Layer 10 of a small transformer language model trained on English Wikipedia (14 layers, counted from 0, width 96). Numbers have three digits each and are written without spaces.
A neuron's activation on a vector x is SiLU(gate . x) times (in . x), where the dot is the dot product.
The model reads these tokens: "an" "ies" "." " It" " also" " over" "se" "es" " c" "ult" "ur" "al" " in" "st" "it" "u" "tion" "s" " such" " as" " the" " H" "ang" "z" "ho" "u" " Grand" " The" "at" "re" "," " X"

The vector x that enters this layer's MLP at each token. A number n stands for (n - 500) times 0.0077.
0 "an": 880593608755471528413701506460525547421533581511620596582446533512421695701428642500479501320404415356493398521248465414286560526668425618408529593423575331578376669604456482477574470668369345519600502489377476344554419417529579513552532376466487487543613584586592572643252371567561419445
1 "ies": 912699409668624413381687487580471440576552658457477536463558398501324612495581520500451511434260598271544446641623556430347504524463525587562455286409564249526491598553472519551612418622501625602457440500605449404416497388443451457656493538461517529647552631581585510616414444634624395403
2 ".": 778554481474654513456546638617654217570568650355654542504437464412445512414408467306525377502251227375563516657597597461360487488380497474593500522405563348545489597494446317530595560478413632637728447508503498455399416471383720449399480650535505343287525444508596424648683601548408302481
3 " It": 718573554643608386509318488105444444464489565541686295461632367671486382541662709273448449404323471664446692593574476782485358419475627385564272335342473485472529511557404423625715554474629448351225497415581279618513706517543429757406690732765554333229504450494630475397475451671489357520
4 " also": 717538578582619514584297466390378280402458395661583554426551479595514484535704663470368443550285449663551668571763602654556375457283437726614263207520590307493561506495462348565687506606309548433503548444682470657556684322495719534450450443531423508192502495489614531602669418591473430424
5 " over": 750674556390587601551469664795445244469379528543449584362558334719523451442436480425428201550361464504410394501671456760620549610568441421604440573525429415359682428361477567391625363483459486668728549504558576453540410570373575407500326768404499434314551233393449473320508485493537433569
6 "se": 676453585348573531568409608347538582454518550700265627545419462451504714536366482413429490564427399528491329463753591581623591631447711618498597422654548420451609445229383362353674373111195449726835458546543558451410554574435676227163527711412358400547624499456485455483540464524575601105
7 "es": 712805277559586519225544376567673499625559510504483513436694392534613563496504636574414651396240615612456397524786587564541569611498630559664474385488351234224554511509523384637666345501412426547441527511579446402337655437367632402522455693351341433622623611620532545575552449412410467227
8 " c": 709560562232395553412194535493566481651468680610437434488496381459463494451332426448310142364453352569285390464592536566540647463522390548460176439569546681505417366696644573434634535374431577752622403644764496379442174466549501602458537554332418429213493472636628535559680484615485503342
9 "ult": 466645331534487569571229542497496522712460508618429586246567374401355601645668367270718373435590482505329466470706399539284655340331621706419400289364559677377336586233583554510675693660399355487532431768711491379619652654558691346470302683435726499421540708251703725459391447450254379468
10 "ur": 400812628475455327604456758602586599377541361442702259757636648519293429511487450537506703415573589482445458643500578645264461533431548395334393563201601569390403433383426590455603620574042548446599507543602264168492767409571432447408584377537432454459391590454663581926538386577736695392
11 "al": 742494576334564431421531458604317408620643600564372720562666523584423484384439450494504665584310472398491338480723567566274457730531419541435479267621578421438535618506353584378739549621066652550383460487467410479372524451565653548390469564581771590553367763352521493565296455461479654286
12 " in": 799529457386611656442524485621631164460457439556491551439478469513443434325523662314396341413320358497309441431582478677398546436537638624573499520265396422451692513496544508249605413431465395615804505368425565468544351455499514505529370610605568472400465580509444551548534452433351639481
13 "st": 590720411562623418673437486644444487443274375596382872590514395383499582452407595358601357379466546507426419604718489636749724519393443683408268369587375655399420514139386466266815406479342160657547522608320601565352477654509541342444442701461299591482662404630847658433369507322685530584
14 "it": 457667507389690450307397279432337493448494463487510425611450571569407630524546665491682619441653613161193259334566499607314479577586691278425434597629647261571340649439262625531652686258319373681341498683506558493691570173675436544298492660297422297600536484656712532509479430617452566696
15 "u": 419584489365404272300264415767601408370435547588415562752502773626326505467518454445355781526540373618368477276539673427379431233601401585330515567348642348580403397336450810388606429472235616550661604274589549552513524268515799456234538481479324197453628778413483626714408378478569399424
16 "tion": 693744397571575480448358419321568506638455606489522537610699458483306526450474503384508595334363682331489418388715607481423521443530485506490424489386484176534390637456287529511848586651504672358373630590682274563368709458544635559385683508489503577625592706486683634872212445530460340441
17 "s": 777742369509564443321575443595606447528550658548498431552636532620456564424601547539451633402227674387651381528793473446406430474544513649537428232317435360410533466617441574574639450613432725459351461511622507446273544304497454505536426641458563609516561619615617604607325508421614421309
18 " such": 709708310386550572405357512549468362436376585726584543509645560573418516443401687410467595373372587585494407589649525592539298490421336500602442500554434280311540565447457485389702516479155537574530452599779346679595654506614504210325366730529562469188213584299728710563547382499635679255
19 " as": 794504547459238611427386642607633075462420509531582531469508538564447393344394533489321412439428404341336506386547497588492434347588461548511479465378445382272663462437520420384623534553583307500540431459527436450563354451608467502550365624504465541322408670534474498610477448331308644438
20 " the": 790479593486430498476433773509630158526582403525387555495368430456477450583455516464560381535234231345474473469526594729459436465394407515513396399512492472430539439548546398518566553472405466552524373433505548627480401401557533558498432517629557315271521553472574597533497369613431490515
21 " H": 781522584582587420534404607524545635296298604781478541510464496641590647521414467385461221541603343475482350413309559491695515503618807424461511436413495542529392454599801593432664709385532462568502425405617528503324627463502460501417797536403357481377553510482723651617529460607653618493
22 "ang": 581697382580458576658398399445440499718557421501708465662535473377669723629777299546728630500720485486429625489292885366549475355348545377304383457528547281417377534451628565510548491442595277434749700528440383519775583750547360469588507627381425187591350407474371467491630447421172518531
23 "z": 789630453459524515241641530342452590533394664545734498542254538329336472707518448720734455537474454414532528262298356401497725695443607486401527365399600422508480509419519548498565551658465657450683396591536327428406601552448463577132472261439481673689335557610550599411416412676596466591
24 "ho": 788483470583641419424673590360470585444628795461588527706610436594534474569725590652637637443392313627588359533195653405424784588394525487423407435633649571508581506607386755566390513492358362551609517412697441538555674448498539527472393597715565702605478540546608655510620458533332375435
25 "u": 865628578488576402346424373629465503402638349480408542562509561561564561568653501596358535589389281680600522345223654470314535406279469515486496564355527554615461568269395723399444388574413355517561590488505613406625617530425481623528459534547523366500453575592446630615277426684629507479
26 " Grand": 780698634527503520277441706529332561535383572663338442378491361392476577603375444399612332474319403396667451407249776583485469574385360565438466660251538432627695591531533519538676581448329424376467547464498653348344552732454634760513472443515451546557376538490401612550382469416507523399
27 " The": 816460709491514333581491630371591508530617579583249500632436341512604375668470567503538378686223317375509467439244551751520493476316388489600364415471455529582578472568511654497582550447529392509451313332562615545396459587561481640544443394480537516342417595556582511410462435511397494513
28 "at": 694684500512496476487310482500529612483414224729440396493436475362474675475494650523373454657390509459492435296374454666348562513201414311457277321488464291462533732401408730389573577472555027559407459519641578605564687602459677407492511701266691316509584435537407460163170457593544533705
29 "re": 777509516637510487573781658471743586475602591646557391610638396666534329547694603538381615695199596352583387441583538448248373377518618620700466500426594528465571431482401649499730352410544490480572448530526473411366800500561495507428511558383359494668354518545517607627523428521653542406
30 ",": 793565481507530444520559467567631025589491491471383495499589432545484550626612569495352547495285596459510560404452464468425529500387371621425446581463449580459573448573515455331520522571700473536463421540601368469489494505493489448495454575434538432196390602526659519621550626430493468463
31 " X": 834600410499583490472463478412385482507428525508500515621480461552469585543499622484512178455592335433569436420168615427487551460504651378487471426250431289461345450525627485602663657531505475534364373457582397360347508623471306425347446459400662392352586486530422515461437468333458409329

Each question shows the input weights of one neuron of the MLP. A number n stands for (n - 500) times 0.0011.

n101 gate: 492491506464406587620596391628616523447569547455524447473326525591604434562466389563506355578580213669503447604359375295466641491387304546703512524641451522494381494488491618463305449488528512512450500553530555540531384337560447531506269467689266598612416509488393521673509387530425711609
n101 in: 425494367534544560424337393378553470565569559320603536477497592549571679574535488517311494624615444752471455438390506370591569433503536477416616552609398488476523625477368448358396437564550449609485608515713474553607424403563660471521418587596391635468679453515274564597263414404420426358
On which token does it fire most, and how strongly? 25 "u", at about 2

n177 gate: 457458451583654554414605435633503540515446241548536482539636617509641317721512530467337581710540351361488544299415470554530393442324525421419586482693415482557538250569509503598331633503497581522410552410512415558512445436497429606547521509682635744491382518430561579494413540673444627485
n177 in: 434430497476579424466334452513577592550777518344340653546395463610404533399386397425332515448517388625427459646666580336556473497414503546626476642549491621535602466403413530503318617358534560631556506522371534451463660345488659402472488281258226583573491522613395436556515523466368534418
It fires most on token 31 " X"

n9 gate: 407509326554512527540628616421534293419476536558452425632521491647562637619546308645438679579497376616249693461396571622611524475605572491304398358559525282484590616445540335506401479540454547590397509425734353466350442553518431432585348488475494537656658518494500384512348340482516550433
n9 in: 610482656633380396448509634574440477564425459545488540346569378359646312620470440311259451458491468279416512538477494593370328581470328609605573559470533381566435567393703670497438356461409396576454627488609524624561370561553601385389314405590366588311519557596552488601557546512491472455
It fires most on token 19 " as"

n186 gate: 520434573447513556462522598355487624478675494425556612535374394277490331469582575488574566752449649466506445491540373240354478349440535699542518571465494487691583500516421362542595334598484477503516459487421522310696405560270314494626567294538462535534513550494529390596597509746745513400
n186 in: 500383719446606551529435503400500595488606517575642468506307380448523683391590537591573574537557425362546524309520486640497497558254362647610590534506681675412489591440558514567620466480334423488556425512431523526412448477523500471326360437471491430770470549431410322474477440561450697468
It fires most on token 23 "z"

n155 gate: 506294538393649319673506497541637631481528464435528608628488636425626411325559518552522545568779500395630567494452556417569482453413579478414364736412562364660500649602415413450312424381516513519440397541416531559658709544472336631436563472534472616704465341662522649607596524596401551522
n155 in: 503415513403561497403451283369497506461360525420298487481430523404539418705555434440477604361711429529612530634673580595529431577571441471546419623494478358617472480614368313555542306471616245562419243552481414458503622561591097660539552513647438465516448657653448385477522491590493510433
On which two tokens does it fire most, strongest first? 14 "it", 22 "ang"

n168 gate: 469267616381479439423467489476727533608588423441416458391458413638446523520438439393485419634469347547635388477386559439473523615406659642573440567580647595448313530419381497253461563618633515560449438431529541565491285444599670420627598567474512479564521479227556529309389489588560476442
n168 in: 544355469560483497623537497480570409531489522390437449547484385384394478565353511522416592615409393338544369508495636434347603425564395389520468317475519433631581466558601412691450462422427404613384514531550583322399500492399435650421346522359708631475673542586573475382607347503384458583
On which two tokens does it fire most, strongest first? 27 " The", 20 " the"

n53 gate: 475494538630698600481548607513646441545581393531571465661599526500567719420573269550417617410518333506456610543494522591490370582522510472636433624564613641606592564378525607289369540323487513542580487307374327541503348459435468415393331406481676252522306658371471377442725422547497568525
n53 in: 511424630740503440559441522414445379749350463606487379635546454760529535447671487266493328414442463663548526597466419628464377423497388671348469494568432497584528470462523615546476576325403385618385413490426387448520465490665503613510399596603611370535325468195643404415672528574592323602
On which token does it fire most, and how strongly? 22 "ang", at about 1.1

n46 gate: 415544295412712443604545234682627590507466317333409535222543249514330514490596646678378507273422513490589581457490734425590635435308413610571510530472329739586510545402469296493439554359452371584420307535452500290626445521412423510549462395514559297572525493524573486392520598538661566534
n46 in: 505461442482443497430414357346437345488452334497515515557302412560418482605355420320613460770469451518542417529404491569572509497446402669469477405706554369324450494441427616290605562524527506546509575613458362521540476567666332392663376467635378527351559677494449329387589660395500540428
On which two tokens does it fire most, strongest first? 13 "st", 30 ","

n8 gate: 298404349471445570477292421397340388520345522377404540347460477490693468513542433347349432548494394423309437329591477535461532468526675532283377673575332651330453546555477477497439541249405371533520497566428691699474448562436451568656536732549654454310530429581294510454506565451434364390
n8 in: 483322523386465414383336634579303533559471453663392614336549542474611516735571417554533359459439320426516487625378442589652589410484740581470325481396384689524553539675614315490442396377442484631513516484535587413474329601544467390767575411706448542417596622478529571343506427487362641654
On which three tokens does it fire most, strongest first? 8 " c", 9 "ult", 12 " in"

n158 gate: 345555556349743582514628368169486546525576497493709599493603603653352576463462317432355513531566537670312593537537679434546545601430361528737470356560490553682520404359486514489428394542475301695426458543465368448457385658308443542443489213514733374517632636448584351327383414563706440514
n158 in: 582579429622361375301726402519732458545544515377497523490597365348551462654681579428516479384371549456598559546543261532443466611484736322356509563487281449317559477393666361439434444245494435345484608351567557484545449526366516551364651516427603439528500475541446683519610385519497432636
On which two tokens does it fire most, strongest first? 3 " It", 23 "z"

n40 gate: 600275467630543627400288410399705515561421462516529591289346282335593457490490399630500711604593459405549714471366659310613549602480487619582571503520401343579281446578470444594503623576616305503520520480394431507624331443298530487693390389520510390536588480282487451457592560569561362648
n40 in: 397404322438469305500401649500459491506484585500642548311497567491567584497579450438532455273497319606190681390476443609693670726412542509613454398566610455480457554478630369592456525670614365561430475606569475361513421617543344314384544575437595453559684415484731528440435431450539407431
On which three tokens does it fire most, strongest first? 22 "ang", 29 "re", 15 "u"

n0 gate: 372365566529610651451440506633526561444594370448381265647460275689306326525533513513483444362469478675380450598399431484421430549477616415611427699431523579415421560667405616421469564556556503404424693507503445611517627365445497409510391287393371471821550725487516458500464398331533686341
n0 in: 423601651552543573519415599544310206491318337472521478503429591500585605310456399576560485758597655259413593603500619614475439401466389509602364659469559566357494519549559318431550533438481443661405372547484450491528572403528446578494437469543547525506357606522506342632611423609202427472
On which two tokens does it fire most, strongest first? 10 "ur", 14 "it"

n192 gate: 327397358579590411483575584497493616507517523547602605497481337497274447227373609635324439553547371517510552477506456573450415490540449671531194652513583568444298340540689410500541467530429459442582584626537530366480550679665724601627601384503480281490524356376547330327527246413339422517
n192 in: 536521622506528497550547464424293439375644569491497400506615412509696598452515524500569444497288491595528541686256621509481530417580437238421258582779451525458428588500612607366512599580398381484478587494682475491516645475467278593513581335552553506420500466534478325703592550528487679424
It fires most on token 8 " c"

n251 gate: 536567566709537436397516467415410419255411425607624613577565559611668378437590403331341435582654435512383440287670420454426352811491487531440524527488518363690407387488540414403605650466543481362425642450534497515491451484509481389349540534386537509567667531598587282534561447340620503439
n251 in: 622538550511709537423417511619465366545468545529635713374667604488615491551640483520393553442489486546462536602534570570430537570327429570548602598632491476491665438512271526476539543456609545426589468307585421465390690500601669494682417607447574612471356407360535372488384281485512601668
On which token does it fire most, and how strongly? 4 " also", at about 2.6

n93 gate: 461422595382456503438572403407447648476520614448523580391598420544275247443618680546313514480494486334599551474608518558476540406432506471509403439482541375475486569488553509363456368488742344577243494381656380521434485669474464491590719361608461465660446626503397436352468425477473566526
n93 in: 402360531614570450600370555306537585465413464478408652424589394590520514464585528389592651528476495435503494555508500615389542452574512424616681455454424386438525618453682388606548381375591708514595540273548325409293472474469491492396617564497609395424297557604503334420525540492393437573
On which token does it fire most, and how strongly? 3 " It", at about 4

n197 gate: 339550455662579534497484392734570571464456457497541532364703555579670368620618528410577461371306485491418591472589213525382288462389600532438423491526627596576605529676430632661512407503510665387332484510405465513652459474503436341597381616693333621601480548481484623458582361627442681434
n197 in: 416542488423328554405407465466546528454542571669446420291509488745702644630591551628380488578274340593476503397526512599433470230418401506516512539454418592544538503554479407506640583689518537574432320528567561603518476717464488464426332536594601573575550448545534548304248483585503617401
On which three tokens does it fire most, strongest first? 3 " It", 9 "ult", 17 "s"

n222 gate: 419680437446426513530467267646679576381542538439635543445584421568572452465507400478177543625430713687545383453550536361271401435565410337637478532261494434446633583612471393651429560418395520536480578378565575546520562336529550595523602639520474500665710474756457477615500380601497689613
n222 in: 582457678539697506394730536661478558509531476776412281556444447460438506620330570636350385506477479561435602548539565485587591546617453667541506558447685456464563224457506402603462449488516598393421404321617411447384370460473409580355587598556625540617633417605786488444512395460528459451
It fires most on token 17 "s"

n160 gate: 430556513698372447437487399484380300551391488544556344660449455679468578503601637444376398419500328459390364494506462619459469519163516569406466590582525370592497366516532247417417549475633452583391519510588390617471421443389459298593621338692621579559432569519731437487369497597407612375
n160 in: 518237394377361566485366503736430459438604441407506710523681615541353465525383486677550672497525475604398368528373600500430552433520571526440463552600619423427429660575441422346418406395609598408372497619611340553568424518480450626664468535547473591494518541355415352544468445354434446541
On which token does it fire most, and how strongly? 19 " as", at about 1.1

n162 gate: 463409383686529602476485557633536381362456517497503494509455458562470465451556395517500604634511659541553664543480648280530561482447343698643606648408465688602581650713533479503274569553684569521587571560533553550584456500451470518645428424527566455629382618521717317377509657391518545556
n162 in: 517358543545299506553500620570516351450474484516571536451475477467365742525562384583282543452393719432269674503229618471477513262477420565604535478467474427360560613629526539391371516614539583520480405570529318225570431477561556618637681442454474624312320399458635289418536556520407490665
It fires most on token 30 ","

n149 gate: 352590332513494474589341446613542445636539159448609546539562497308553597709396532625503547658549591578519457481491716636425458344549540477544500516441571566374452368606267484734377366539516530437444578450565435500636425707407348265590408474363368615445530419682661484424345407520370533461
n149 in: 497410470535465569432339449515379511518512426418555357656402482409384581295512520514467603593497480445626645649523420401615439468565644521545586636305474556552477518642541471565398425370506563271398370300556485718694312550454440338434657555336634479494428591488470471432419442433446290477
It fires most on token 22 "ang"

n212 gate: 620381328523532529453655364680556505452584520500411512518466461573562517622585587422420411584536531436579355412761482366506586614327628477491543318473518473546469348558683555574395511700647440577482341637298365409512471630575387465509396535474361588710578371558470453467398506377551512538
n212 in: 568393660509427514408461463449500358405448463579598378573402515296411459483485428474287244373533517433529452323582444645421537518611539491383381615459593612616357616367450761464528509582659515571506573464351655462661462485408556503392527491585512568515545614538409631509390433591413279456
It fires most on token 23 "z"

n152 gate: 489329583342699485338503462423503531565518429461407528500381620594411542568527203461500616404469410521403363574421476416482423500436515451600382527460391353284535648545302629681429536235293571522614521367442530415614339515405438239562561506397497451527587542573482521512428445585584568635
n152 in: 656558516367417612481575482752754590465411581460524632500559309565220509767339485536478600485547553528534446542569342436677233318528582648446515506571368522577659324561416433472436467543537393650469543528491448556569583516539506460390572509463619453653528460494568460722476459417519553362
It fires most on token 6 "se"

n255 gate: 432552560455592477617433446395460621561690548625562349510573386417617693423470467691644484438650360602513303603682537425493390384583419434255404445613497426448523372255617457684297377533670527604214593443487421397365358567513500430696630385612631460569497705454507523487507682424466500421
n255 in: 584661636386450503585388339420450544478547676391404510509383576391497643445651503466487578534535699354484468345561513447437488422597746550490308531509750380464433551528465369617597384613588596494490544481375534352513697424275713497462547295506522645637513484662399556259450542497388513494
On which three tokens does it fire most, strongest first? 22 "ang", 18 " such", 20 " the"

n28 gate: 395383217421559567622456458386516389465340533386472579503375620472447392421313663476535447651453380617525529524626684568566387684400592385606551377321376547471664487635616515459494454397528338753554478342597708625576559472310579509452443599416431491398487718581459506566404468472560506466
n28 in: 539474581332588439539551351563610661512541537491657563450689686406428561371527582604572638550561440609497524624503533500473407713435530574652480517533532608441367638366345359443447353453381388530500461497595470429557438518532569556406679441541686441468503444473476580428304374825515657477
It fires most on token 6 "se"

n99 gate: 462409522554491658624519521500676365390567390463479306522541600528596399368343506597335453558561447405371443452708333488410461475497481352522533461590485453548548466445323289441367449537485513331525546397642497590588358491418506232491391232445597416472434562598705417544668538645299459555
n99 in: 590220513494321522204510491513393435378441598447599625428494586748519550454437512509526635693527385550698574528399554566440311424516365654477534475465246589454420548584620325596518555652563458417551753644503497494615459598515628535442468544664529608497510689513433591615531527484487664384
It fires most on token 19 " as"

n213 gate: 298363507673483537462528546535514395531621493551170507371558386608370336279415399533411610497548637412490430606477374342507320476565217575500460507616629383727454483480363510610615325609483624297586537300537463425348463329447531561531545406612661449746632524392572419699419400561597472567
n213 in: 352506428449477587480652560523422564609458588529394348445463510549530548582451699529296447510549525338584513516374454594644420702490377660410339484402494385388462586378549548451613570637516500355513526533559412314431572349574404363457497426477269415636567334760297166622548568487500742345
It fires most on token 1 "ies"

n236 gate: 434331609411440550500613542380604563411746288570470387483570490624463360585487507648503375473519429590272572493571513460382345409429541480890314569466745429525585544401402633650301615406510555490326399473537503426650221585467381409428425583443629557660545601336378577602487615453527363517
n236 in: 424422639596512575343525485519708617627645515579485596607477614430485409509365443548494337476549576473603575358515371557457398503518578543544459590417500420398634484455546558787626443595653690562751417444427546350584714651464692494503525545561441371509650448664497427475573538402709659642
On which two tokens does it fire most, strongest first? 29 "re", 18 " such"

n210 gate: 312291493616745439434634507372559412324490574428623679178586581438566390450403425381430417418356427562541543446507413428497524573559383455785335350364593349460449475507448417595399656264538595496447462479465600601563438524728324372287587689562535402596589292618479376489586618490447277424
n210 in: 333443426743491334644672540565331524620535540415516552303518378418821387593567390500519340409398473468563578441472596279557428516436367478467534434378544506600413697641481440613515615417404575481516567461532221388623478426450577440415603576446487356487607401646468503757538557589341481554
It fires most on token 2 "."

n193 gate: 451442556415417657367541342399706523369686274564436669316430500512516317500565588464519392433596491405555301530524568503543361654251591503497336449528393587410518381558590500407335527485506343406494315394306521515447494515316475334572432628340475654512491445472494616428543413500412393500
n193 in: 479503491480635392393611363594473425732696460609619671320630470535509608612479439439428455471494585406538436647446470509405407361518488595464523558557317342463607593275652430479575598542470364668476464449394550485320367551366542503415518368373500550697379479577399644602474441465431542339
On which three tokens does it fire most, strongest first? 7 "es", 13 "st", 12 " in"

n105 gate: 465396317587735565613547615315599429584461398343280523372635570461566454548227461316433293503754390585343547577452774510615590441461326378561599529427520573459599423536517451387432583685384617513423444333474526602440464656484597461386599523362626411546547332385411425600493466520416383510
n105 in: 472563658585537443596400517592769349526606654489517518503547509431599297520497446497643492509473564546667500447511552351410426532445362662595638514395416477603570521648357526526448339636456585438553445524624370546456335657347424416408608543356512587583568621586421376673345560543509527394
On which three tokens does it fire most, strongest first? 2 ".", 14 "it", 28 "at"

n147 gate: 393318592610605420473749480281424588426533380539458436446390426545530279289427279536460376566528427575443497479401406374546485563645358573568324533400633586658556435572631404430489562697564549528478461383433437612531536579473531427549643288554644549581655400337430521521500497422614426530
n147 in: 451541360494391510380421509790616599484519556558586497571503640365516487403439344472487598595688515586535546306559322468351500526416589361599378462623561546359503500513503561617473384351545602418497532582610265290327378373706284481368321599587568675618470342644575580520513534307493336481
It fires most on token 4 " also"

n169 gate: 438435283451418682477581490591705367513497506411510490345428500388460572503368409503607462529603468474497656629711334254543406596622476487507619829613503473631526473666547484406500426407699729557560556278407470507631394653523611546662600562342386460638422374385423352436677556632429466411
n169 in: 479662605523473461470476591425490356731430487556484534396764595477473659250333464480635452530720417530626339675542470490537556624540558426661484401349523389479376605490513530338667539510671527242615527554340490406680443466313564647575402388286666527533527380380648487510477427433238425464
On which token does it fire most, and how strongly? 2 ".", at about 1.3

n208 gate: 540433731642593598607621435507442620552541391401595311506564516542639471325397494500415482560418441525481553525677371331426308664407313587579572377474702542618412598608490420584612368455536389399278465438635362577507436539418314346487416379753435526583500561510448561533605792535526399605
n208 in: 622547596471598649548545578412342444449703483621415491506429521586329353509500438719657667521514631680533451503489422482405544610503630369396523608590550581351645361573545668308469488619638564627491503606387423351440586524421464551558608579369392500479597372580551527494326382672421570485
It fires most on token 29 "re"

n85 gate: 437497615332442506549546560308698412720439431709615582587543608487445522447442605608343632478610354593500487531672519551591411516519507552477478411617516493490522493420461384614345579416510675539658468322325700659454248428675533464483569356532464558587464513419523339549260190487606395571
n85 in: 584361655484503568569447361487480641483506364442587437461731487552286419529608455410669441519577330412402547541554543494441381415582437657594789494451484444753344420397516730513432519375572543440397677626716399464314631523539513454326530471493245379377326562448500477424584416555570367315
On which token does it fire most, and how strongly? 15 "u", at about 3.4

n77 gate: 432385301673470539463378442411670366527751490401638490570602301746729447464393579373486437474528449751470476477568477454336382513480296740356678513510380537601380419684544328662503500340587500510503483497550443443442500554454503513309584414470537346434623510713440566429642639467718565576
n77 in: 528528421381398687491462512420269456655503497416488443441548405578553599536581534387412723294603731494677606488645563605456619456537700556426497521513348342448746611595582686620547436437688430554535462532453450472595562374436472525430538707391427447587589572438390680440392503600545354361
It fires most on token 3 " It"

n95 gate: 431455323516423302255652516560640539338596667555446628529472451471615635270474465653585410660473291542380543519616682452601433685494470565520711417516477608280563451580409484552408294646301493375530533487532494510490458539545638532450543670490474406603626435506464293703381503607593659555
n95 in: 418528435484376705381516645360708303572453593300541578564326529376684456553606727569545692500485611462576612379491243633558522417526689570418531456445449397557656484525384373351536488446429389646506462506410382446526705445330422612598381563382490526522559398468548484616541506583236425522
On which token does it fire most, and how strongly? 7 "es", at about 3.3

n123 gate: 379615402516571487520595362569591500438628409436713602597522366555526455356451490611457555570515568583262619472644519535445386445410326442610788490448336412676585743548513397546318456328519342454438562533390432513717400393424667662480370554368644562558520642568399478242487356519474474510
n123 in: 636620361513312478703454392516522323480345457614396558410607296497484519463612367406325604532672426446468283609432532681455393423657510343589634491584471364487413432585587465329280522468751647649555436487446685648484577397513432500529555516554506461497366430490287662574376448545422507398
It fires most on token 12 " in"

n237 gate: 578516525645519481494513226449371453324453521360447510365506283509421435549494376617328676553364349572516474439530613494550639293547657371574500478513581532539567481581595475398393540585506481446497456558720481500541648456494251648632348345469392617718799456528608469506463408553670506494
n237 in: 508456397450573635516691574523395360322431565475597526557264465598372503475548290444729648641377387573338585383491462528484534386586565589578463547638544674543621413578468468513425398580251724558393631662519367605368605458453300557581461506471474593475608710582529620619437328484617396532
On which two tokens does it fire most, strongest first? 24 "ho", 1 "ies"

n202 gate: 346656535323409463627613454448465438632547476560401692595527442522599553589509509444404470422702500581365542638558541425677401541389375494708567593500478350507562461481443525835467429484751474385311617497570721519410519484335250503571576431547449598519555449642506535615437653405400590343
n202 in: 497385534464550366376737732262610683341507626629667480576490402185557444403423546627386427520466417549483258345609640388643533513487446460483419451624377446528490416556500424480484419560306480564456513291593543577409543272569554334442601474543517610523667390411537500460408604795581402605
On which token does it fire most, and how strongly? 9 "ult", at about 0.64

n78 gate: 284460525643676659685411512449438512332623642590580377332613418540619445434625457567522417518518443571546535509419375340391408534540567596586352632578574509572627272660475373456597564403681513459449341373509472609566537591662509397551497429568481569590656432581569472440568562609576161534
n78 in: 421529518424524362539536454494428366418468549597520367432594599607644559431527717599557370600525383491621567630526425571381383500497655408662413465527533446379674406603635450542643683494497379394385446267503369300551500542535440569457569568485680318338445342598497524479524463604454261515
It fires most on token 3 " It"